Layer 4 of a small transformer language model trained on English Wikipedia (8 layers, counted from 0, width 96).
A neuron's activation on a vector x is SiLU(gate . x + bias) times (in . x + bias), where the dot is the dot product.

Input weights of the MLP neurons that the questions are about. A number n stands for (n - 128) times 0.0044.
n104 gate (bias -0.064): 85, 72, 78, 172, 79, 146, 67, 240, 94, 132, 106, 132, 88, 115, 181, 103, 111, 92, 158, 81, 80, 106, 94, 108, 159, 49, 115, 145, 140, 138, 132, 180, 168, 131, 100, 143, 125, 152, 166, 172, 139, 134, 154, 144, 170, 152, 148, 114, 135, 76, 167, 128, 163, 109, 126, 158, 111, 186, 163, 138, 154, 92, 151, 71, 174, 121, 131, 83, 120, 141, 88, 126, 128, 172, 102, 142, 127, 97, 132, 29, 154, 140, 182, 101, 136, 107, 41, 84, 45, 103, 177, 177, 115, 107, 206, 135
n150 gate (bias -0.032): 108, 129, 97, 116, 129, 150, 160, 171, 134, 191, 95, 125, 122, 172, 153, 147, 98, 135, 138, 180, 140, 151, 148, 218, 137, 136, 90, 171, 161, 91, 104, 126, 71, 121, 150, 109, 165, 121, 153, 159, 154, 134, 122, 158, 142, 151, 110, 31, 109, 126, 78, 114, 100, 104, 156, 145, 150, 130, 78, 103, 77, 168, 91, 131, 131, 134, 142, 103, 108, 133, 152, 136, 139, 127, 191, 75, 130, 139, 127, 109, 148, 153, 169, 92, 138, 118, 45, 112, 81, 216, 177, 82, 85, 102, 212, 74
n154 gate (bias -0.038): 133, 132, 124, 85, 142, 96, 132, 96, 141, 132, 129, 122, 160, 125, 154, 116, 141, 129, 159, 139, 106, 154, 137, 77, 112, 143, 64, 129, 150, 86, 143, 143, 140, 123, 155, 111, 113, 110, 102, 101, 156, 96, 120, 116, 165, 166, 108, 107, 151, 137, 136, 148, 106, 155, 109, 117, 138, 97, 146, 152, 161, 145, 169, 94, 128, 188, 187, 105, 89, 113, 137, 138, 104, 125, 154, 102, 99, 124, 89, 148, 163, 164, 118, 103, 98, 113, 66, 93, 177, 69, 180, 98, 131, 160, 155, 136
n171 gate (bias -0.017): 190, 148, 162, 130, 156, 105, 137, 172, 95, 131, 62, 142, 143, 137, 136, 195, 110, 61, 139, 132, 125, 123, 85, 109, 139, 139, 137, 105, 207, 99, 150, 83, 146, 111, 68, 149, 117, 165, 132, 97, 122, 166, 107, 126, 131, 101, 169, 99, 161, 131, 142, 157, 109, 83, 110, 152, 110, 154, 43, 151, 75, 128, 128, 143, 117, 154, 113, 128, 135, 121, 123, 143, 130, 181, 110, 83, 121, 84, 116, 77, 109, 178, 137, 136, 120, 98, 172, 153, 100, 113, 152, 185, 154, 131, 129, 86
n176 gate (bias -0.063): 135, 131, 149, 139, 81, 121, 122, 101, 130, 153, 115, 156, 181, 142, 89, 63, 135, 155, 133, 168, 83, 117, 69, 130, 150, 164, 112, 106, 112, 130, 159, 110, 78, 141, 90, 132, 185, 153, 114, 170, 105, 134, 136, 125, 99, 183, 136, 151, 125, 67, 107, 109, 148, 142, 129, 101, 139, 102, 123, 123, 92, 100, 151, 153, 193, 172, 173, 153, 111, 150, 109, 151, 92, 154, 139, 147, 115, 69, 134, 127, 139, 98, 215, 103, 129, 114, 184, 117, 75, 139, 109, 118, 133, 76, 135, 145
n104 in (bias -0.050): 92, 170, 122, 134, 101, 84, 125, 126, 132, 145, 88, 166, 97, 137, 170, 128, 109, 227, 124, 150, 118, 165, 88, 117, 126, 94, 105, 144, 94, 83, 107, 120, 106, 132, 126, 133, 156, 119, 146, 144, 117, 82, 163, 140, 125, 150, 154, 162, 74, 129, 129, 198, 77, 139, 133, 86, 157, 105, 115, 144, 170, 72, 166, 63, 143, 129, 87, 115, 174, 146, 122, 59, 166, 199, 153, 93, 131, 103, 135, 86, 141, 59, 145, 76, 118, 88, 92, 122, 154, 146, 120, 148, 149, 91, 116, 135
n150 in (bias 0.027): 150, 109, 120, 135, 98, 151, 141, 78, 171, 138, 124, 130, 219, 160, 128, 98, 118, 90, 135, 133, 141, 112, 145, 124, 124, 131, 105, 153, 117, 175, 162, 136, 107, 141, 70, 102, 123, 116, 78, 77, 103, 90, 124, 96, 160, 146, 110, 120, 153, 74, 111, 86, 105, 134, 82, 128, 149, 100, 110, 126, 160, 147, 106, 113, 130, 195, 153, 170, 136, 142, 131, 46, 140, 149, 152, 186, 120, 145, 102, 127, 171, 128, 184, 147, 147, 149, 96, 138, 115, 108, 27, 54, 130, 149, 169, 135
n154 in (bias -0.023): 130, 93, 117, 143, 113, 143, 121, 106, 145, 150, 146, 107, 73, 88, 132, 152, 182, 148, 127, 159, 155, 123, 107, 79, 149, 142, 164, 110, 77, 154, 131, 135, 108, 110, 130, 143, 132, 81, 105, 97, 67, 156, 91, 125, 155, 122, 123, 144, 135, 155, 167, 114, 135, 120, 140, 75, 68, 127, 127, 120, 127, 79, 109, 109, 169, 98, 102, 143, 137, 142, 130, 110, 127, 123, 151, 118, 110, 153, 175, 159, 135, 140, 107, 135, 126, 135, 199, 122, 163, 116, 148, 142, 119, 163, 108, 162
n171 in (bias -0.006): 143, 147, 150, 155, 170, 85, 141, 172, 144, 134, 122, 105, 143, 167, 111, 137, 120, 104, 147, 101, 165, 162, 124, 148, 147, 99, 100, 112, 102, 85, 87, 136, 74, 160, 141, 149, 181, 249, 125, 143, 124, 110, 141, 95, 184, 83, 125, 131, 105, 135, 158, 126, 108, 138, 133, 151, 162, 110, 95, 109, 157, 116, 101, 148, 100, 149, 155, 132, 148, 107, 141, 108, 146, 108, 126, 166, 122, 120, 110, 91, 179, 110, 130, 113, 104, 138, 99, 156, 100, 126, 95, 88, 139, 104, 137, 125
n176 in (bias 0.012): 157, 84, 103, 141, 147, 138, 94, 154, 82, 136, 122, 110, 121, 127, 113, 80, 123, 116, 128, 145, 135, 127, 190, 116, 136, 148, 122, 124, 148, 82, 161, 118, 143, 92, 125, 101, 96, 126, 118, 173, 109, 144, 98, 113, 162, 146, 133, 195, 136, 147, 96, 90, 92, 157, 148, 105, 166, 169, 154, 228, 111, 119, 112, 141, 158, 165, 127, 114, 115, 114, 102, 137, 138, 110, 118, 112, 123, 102, 94, 105, 132, 123, 115, 138, 145, 114, 71, 114, 173, 132, 109, 118, 143, 139, 131, 169

Each question shows a token from some text and the vector x that enters the MLP there. A number n stands for (n - 128) times 0.027.

"os": 99, 142, 136, 82, 138, 91, 172, 106, 110, 151, 108, 105, 157, 133, 200, 152, 83, 165, 149, 157, 166, 128, 141, 108, 141, 109, 135, 137, 103, 122, 121, 150, 77, 112, 79, 76, 176, 158, 128, 121, 71, 164, 132, 138, 131, 96, 131, 159, 126, 133, 150, 147, 171, 84, 154, 100, 170, 119, 159, 112, 114, 133, 112, 118, 147, 117, 112, 124, 123, 156, 109, 146, 137, 93, 110, 157, 60, 119, 103, 170, 103, 108, 118, 131, 127, 135, 174, 140, 125, 99, 106, 153, 103, 166, 108, 178
The neuron with the highest activation: n150

"an": 98, 124, 122, 103, 147, 135, 184, 126, 101, 114, 110, 96, 112, 127, 141, 151, 119, 139, 103, 139, 163, 127, 130, 119, 139, 92, 175, 140, 113, 106, 127, 166, 111, 125, 167, 71, 130, 139, 132, 109, 152, 131, 128, 123, 136, 105, 90, 115, 123, 130, 140, 104, 133, 134, 160, 141, 121, 99, 156, 112, 131, 141, 78, 124, 168, 92, 111, 94, 158, 153, 111, 153, 106, 139, 61, 129, 40, 119, 120, 142, 116, 148, 161, 107, 137, 171, 142, 99, 164, 144, 140, 180, 157, 168, 134, 194
Which neuron fires most, and how strongly? n150, at about 0.23

"ice": 116, 103, 132, 141, 111, 140, 196, 115, 129, 132, 85, 113, 118, 68, 152, 167, 151, 150, 116, 108, 149, 119, 145, 98, 140, 125, 151, 140, 100, 142, 83, 163, 95, 75, 75, 45, 92, 112, 147, 141, 119, 120, 142, 150, 144, 121, 104, 147, 108, 119, 90, 122, 158, 114, 146, 110, 154, 108, 103, 136, 111, 126, 111, 155, 203, 149, 117, 138, 140, 149, 159, 167, 141, 129, 135, 119, 48, 141, 124, 129, 111, 111, 121, 119, 138, 164, 158, 106, 137, 141, 168, 141, 134, 143, 138, 166
The neuron with the highest activation: n171

"ond": 98, 98, 139, 81, 113, 101, 191, 82, 147, 109, 140, 121, 145, 64, 140, 192, 138, 158, 129, 143, 171, 134, 105, 142, 141, 82, 134, 166, 129, 135, 131, 152, 105, 114, 126, 33, 157, 109, 117, 135, 89, 133, 138, 121, 104, 104, 135, 138, 131, 111, 149, 141, 158, 105, 102, 133, 166, 119, 158, 99, 107, 143, 148, 159, 126, 109, 98, 106, 138, 164, 103, 166, 123, 152, 109, 140, 46, 158, 154, 128, 113, 82, 121, 91, 144, 143, 127, 132, 157, 120, 160, 199, 117, 148, 121, 171
The neuron with the highest activation: n171

" |": 119, 106, 119, 116, 134, 124, 189, 126, 117, 104, 113, 130, 125, 93, 161, 130, 92, 139, 80, 126, 141, 137, 102, 106, 117, 70, 114, 140, 127, 116, 105, 181, 113, 157, 91, 102, 112, 142, 197, 90, 154, 141, 164, 93, 174, 128, 123, 147, 115, 156, 120, 113, 131, 115, 117, 169, 156, 101, 137, 109, 171, 135, 132, 145, 94, 137, 127, 144, 141, 123, 137, 158, 129, 127, 121, 136, 49, 130, 98, 130, 104, 123, 144, 123, 118, 127, 154, 107, 139, 122, 126, 148, 163, 138, 120, 164
The two highest activations, in order: n176, n104

" was": 119, 112, 138, 153, 108, 114, 193, 137, 58, 151, 94, 133, 118, 106, 158, 107, 105, 129, 146, 121, 165, 103, 108, 133, 135, 103, 128, 137, 97, 95, 119, 160, 145, 74, 103, 118, 109, 108, 184, 127, 124, 161, 174, 161, 109, 150, 124, 135, 119, 131, 102, 119, 165, 108, 119, 143, 155, 88, 114, 130, 127, 136, 118, 147, 159, 140, 145, 129, 130, 158, 106, 138, 104, 137, 112, 144, 32, 152, 122, 113, 111, 107, 131, 99, 119, 146, 96, 107, 130, 123, 129, 150, 183, 121, 136, 154
The neuron with the highest activation: n104

"if": 94, 30, 131, 135, 80, 116, 182, 135, 126, 109, 150, 124, 113, 104, 138, 125, 111, 123, 108, 137, 155, 142, 162, 117, 140, 109, 133, 173, 69, 165, 128, 194, 118, 88, 79, 87, 113, 167, 119, 148, 133, 177, 151, 136, 133, 133, 129, 151, 145, 128, 86, 104, 166, 130, 110, 148, 151, 109, 160, 116, 95, 140, 103, 165, 153, 145, 130, 110, 124, 161, 96, 123, 90, 100, 139, 119, 45, 142, 113, 148, 121, 102, 90, 98, 154, 135, 111, 140, 112, 124, 179, 136, 158, 184, 131, 164
The neuron with the highest activation: n171

"r": 126, 138, 139, 119, 176, 103, 192, 120, 137, 108, 91, 117, 126, 128, 154, 143, 146, 149, 138, 105, 149, 124, 144, 202, 143, 111, 175, 155, 124, 130, 140, 160, 63, 180, 55, 39, 115, 125, 128, 98, 117, 155, 141, 133, 176, 120, 102, 157, 131, 143, 140, 168, 129, 135, 110, 148, 172, 54, 143, 80, 111, 125, 122, 133, 117, 104, 114, 158, 152, 131, 136, 173, 103, 144, 63, 141, 52, 109, 123, 129, 131, 110, 144, 131, 121, 117, 99, 94, 166, 104, 105, 114, 129, 120, 131, 123
Which neuron fires most, and how strongly? n176, at about 0.13

"02": 116, 101, 111, 121, 165, 74, 202, 113, 107, 147, 101, 142, 152, 102, 153, 117, 129, 126, 128, 146, 96, 155, 135, 128, 116, 95, 129, 142, 182, 115, 62, 179, 110, 167, 97, 102, 145, 132, 140, 113, 149, 120, 141, 148, 149, 153, 94, 106, 112, 141, 145, 158, 127, 93, 156, 149, 133, 97, 147, 77, 112, 149, 93, 164, 103, 158, 135, 138, 146, 146, 147, 156, 124, 101, 116, 153, 52, 137, 127, 144, 132, 98, 97, 130, 96, 164, 133, 90, 152, 149, 131, 125, 136, 138, 102, 163
The neuron with the highest activation: n176

" \"": 115, 113, 134, 111, 141, 89, 173, 133, 111, 109, 92, 146, 125, 120, 166, 154, 110, 144, 141, 159, 153, 106, 167, 129, 134, 102, 102, 122, 88, 128, 155, 146, 137, 123, 96, 85, 127, 132, 167, 121, 137, 141, 151, 145, 158, 152, 128, 138, 119, 121, 81, 155, 163, 73, 150, 90, 134, 113, 116, 124, 109, 120, 146, 144, 142, 127, 104, 101, 109, 179, 144, 156, 118, 121, 124, 117, 46, 153, 141, 164, 115, 106, 113, 154, 108, 158, 124, 115, 121, 98, 112, 133, 164, 141, 66, 146
Which neuron fires most, and how strongly? n150, at about 0.16

" c": 144, 137, 154, 120, 131, 126, 183, 132, 88, 103, 70, 127, 149, 91, 152, 127, 123, 146, 148, 138, 141, 118, 110, 122, 117, 120, 141, 147, 131, 158, 144, 138, 114, 97, 84, 95, 138, 143, 130, 129, 132, 164, 156, 107, 139, 119, 127, 152, 143, 124, 132, 156, 157, 104, 126, 125, 156, 114, 153, 103, 83, 143, 145, 169, 136, 139, 111, 94, 132, 120, 113, 131, 149, 173, 141, 141, 30, 126, 112, 105, 126, 89, 131, 106, 111, 144, 137, 140, 143, 86, 171, 131, 172, 146, 62, 156
The neuron with the highest activation: n150

" in": 132, 138, 129, 125, 119, 123, 176, 139, 114, 134, 68, 118, 128, 113, 165, 124, 144, 139, 151, 144, 151, 128, 146, 127, 137, 109, 118, 123, 165, 139, 128, 109, 116, 116, 102, 73, 123, 150, 177, 119, 91, 147, 149, 112, 131, 140, 95, 133, 111, 136, 147, 117, 159, 93, 117, 139, 177, 118, 157, 145, 76, 144, 126, 140, 174, 151, 114, 96, 105, 137, 150, 153, 108, 138, 93, 148, 39, 109, 127, 102, 154, 100, 166, 114, 145, 124, 114, 116, 147, 90, 124, 170, 120, 150, 95, 167
The neuron with the highest activation: n176

"or": 119, 87, 91, 105, 156, 139, 192, 109, 131, 123, 87, 105, 121, 116, 149, 178, 108, 118, 155, 133, 182, 134, 108, 120, 119, 99, 151, 107, 95, 117, 116, 227, 88, 177, 90, 69, 145, 124, 127, 125, 138, 133, 153, 158, 155, 116, 100, 157, 125, 123, 180, 139, 146, 137, 155, 144, 123, 83, 136, 75, 84, 148, 147, 137, 128, 109, 165, 92, 137, 118, 97, 160, 129, 130, 144, 170, 46, 118, 95, 144, 128, 137, 165, 124, 117, 154, 137, 126, 178, 89, 146, 158, 105, 139, 120, 144
The neuron with the highest activation: n154

"s": 137, 116, 170, 107, 147, 134, 197, 111, 103, 102, 151, 111, 128, 90, 157, 157, 110, 160, 142, 130, 141, 133, 84, 129, 113, 117, 127, 150, 102, 101, 125, 206, 145, 90, 92, 105, 136, 138, 116, 122, 156, 116, 157, 111, 130, 125, 131, 151, 117, 124, 146, 132, 120, 112, 138, 141, 149, 95, 125, 104, 109, 145, 137, 145, 147, 124, 178, 143, 132, 146, 124, 154, 132, 113, 138, 125, 29, 127, 58, 104, 94, 49, 104, 112, 154, 147, 161, 148, 156, 119, 122, 172, 145, 142, 130, 190
The neuron with the highest activation: n150

" for": 127, 100, 89, 111, 110, 149, 183, 144, 113, 122, 87, 115, 142, 108, 153, 107, 108, 135, 140, 162, 161, 105, 132, 113, 137, 102, 98, 116, 127, 117, 112, 135, 106, 158, 91, 97, 120, 136, 176, 118, 150, 135, 154, 135, 134, 169, 94, 123, 130, 126, 139, 131, 197, 116, 98, 146, 143, 92, 137, 111, 86, 149, 141, 145, 170, 144, 153, 120, 123, 141, 115, 163, 110, 157, 120, 129, 43, 111, 137, 92, 127, 122, 183, 111, 122, 141, 105, 98, 123, 124, 121, 158, 146, 177, 102, 164
The two highest activations, in order: n150, n176

"3": 109, 103, 136, 114, 144, 122, 184, 126, 123, 131, 121, 136, 119, 134, 172, 173, 136, 124, 158, 106, 139, 157, 148, 120, 125, 118, 121, 154, 175, 138, 36, 131, 80, 105, 76, 66, 114, 113, 138, 147, 122, 146, 146, 125, 157, 136, 96, 140, 124, 159, 145, 169, 145, 84, 123, 124, 170, 107, 130, 99, 125, 137, 139, 162, 102, 147, 115, 128, 119, 130, 142, 171, 106, 95, 117, 108, 54, 139, 146, 128, 143, 142, 139, 136, 129, 147, 125, 133, 93, 102, 130, 124, 153, 143, 117, 134
The three highest activations, in order: n171, n176, n104

" M": 125, 101, 156, 125, 142, 100, 186, 149, 96, 81, 119, 141, 134, 121, 173, 168, 96, 164, 145, 138, 168, 115, 128, 125, 130, 121, 128, 120, 76, 115, 143, 160, 91, 124, 89, 64, 114, 127, 132, 124, 149, 159, 157, 120, 190, 126, 142, 74, 150, 136, 126, 153, 129, 135, 106, 124, 133, 110, 123, 110, 126, 130, 89, 136, 129, 127, 101, 114, 155, 128, 121, 172, 124, 96, 111, 157, 44, 139, 119, 191, 134, 140, 155, 108, 124, 128, 116, 114, 141, 114, 137, 128, 138, 135, 61, 145
The neuron with the highest activation: n154

"irst": 94, 93, 109, 111, 124, 97, 207, 91, 110, 120, 122, 114, 148, 86, 139, 192, 148, 120, 127, 141, 149, 113, 162, 133, 140, 100, 89, 138, 120, 112, 105, 193, 102, 124, 99, 85, 140, 135, 146, 126, 178, 181, 132, 140, 156, 139, 100, 119, 119, 111, 127, 141, 153, 100, 140, 146, 139, 91, 165, 140, 119, 128, 114, 161, 117, 110, 120, 107, 114, 105, 94, 140, 129, 129, 162, 165, 58, 147, 122, 113, 130, 102, 111, 104, 102, 160, 127, 83, 130, 156, 177, 152, 153, 180, 120, 165
The neuron with the highest activation: n154

"en": 113, 95, 105, 111, 147, 162, 186, 130, 118, 159, 117, 99, 81, 129, 145, 199, 71, 141, 128, 137, 162, 142, 147, 83, 137, 134, 169, 114, 67, 134, 139, 165, 118, 104, 104, 88, 141, 139, 125, 110, 81, 154, 124, 117, 142, 87, 118, 181, 133, 130, 141, 112, 141, 137, 142, 124, 105, 97, 130, 123, 139, 108, 94, 152, 128, 104, 115, 127, 154, 128, 131, 148, 109, 109, 89, 148, 44, 152, 126, 151, 120, 146, 169, 150, 122, 170, 118, 112, 162, 109, 122, 166, 110, 162, 120, 189
Which neuron fires most, and how strongly? n104, at about 0.33

"om": 121, 56, 112, 94, 117, 142, 194, 135, 137, 121, 104, 113, 135, 99, 141, 159, 115, 152, 106, 165, 166, 125, 103, 120, 147, 76, 148, 112, 49, 117, 126, 150, 101, 105, 100, 62, 105, 128, 126, 140, 148, 115, 136, 183, 146, 98, 120, 151, 151, 136, 102, 102, 166, 128, 148, 125, 166, 71, 160, 105, 142, 133, 125, 148, 162, 99, 101, 89, 156, 165, 137, 123, 128, 82, 139, 146, 60, 144, 107, 167, 121, 113, 172, 126, 145, 143, 156, 67, 131, 119, 128, 170, 165, 136, 130, 151
The neuron with the highest activation: n171

"iv": 56, 71, 181, 74, 175, 97, 181, 96, 147, 102, 135, 118, 126, 92, 141, 154, 97, 162, 144, 166, 165, 104, 130, 126, 135, 95, 139, 168, 154, 134, 132, 159, 101, 142, 58, 93, 132, 164, 117, 122, 145, 121, 125, 119, 115, 122, 116, 102, 144, 122, 114, 142, 164, 136, 156, 136, 199, 105, 120, 99, 94, 186, 155, 171, 113, 149, 140, 137, 136, 139, 93, 153, 141, 141, 118, 129, 60, 106, 86, 141, 102, 99, 166, 94, 112, 139, 130, 109, 131, 109, 142, 136, 120, 163, 128, 151
The three highest activations, in order: n150, n104, n171

" t": 129, 119, 120, 105, 107, 109, 190, 123, 109, 130, 131, 138, 131, 128, 151, 123, 118, 139, 140, 149, 131, 122, 130, 112, 124, 101, 103, 142, 151, 158, 140, 194, 119, 136, 86, 105, 137, 145, 145, 117, 126, 168, 135, 138, 138, 139, 103, 165, 136, 116, 124, 142, 144, 83, 111, 129, 133, 105, 143, 126, 94, 143, 111, 165, 111, 132, 122, 140, 130, 138, 102, 176, 99, 155, 157, 119, 51, 124, 140, 128, 133, 82, 136, 131, 82, 141, 128, 146, 112, 110, 165, 140, 160, 155, 44, 166
The neuron with the highest activation: n150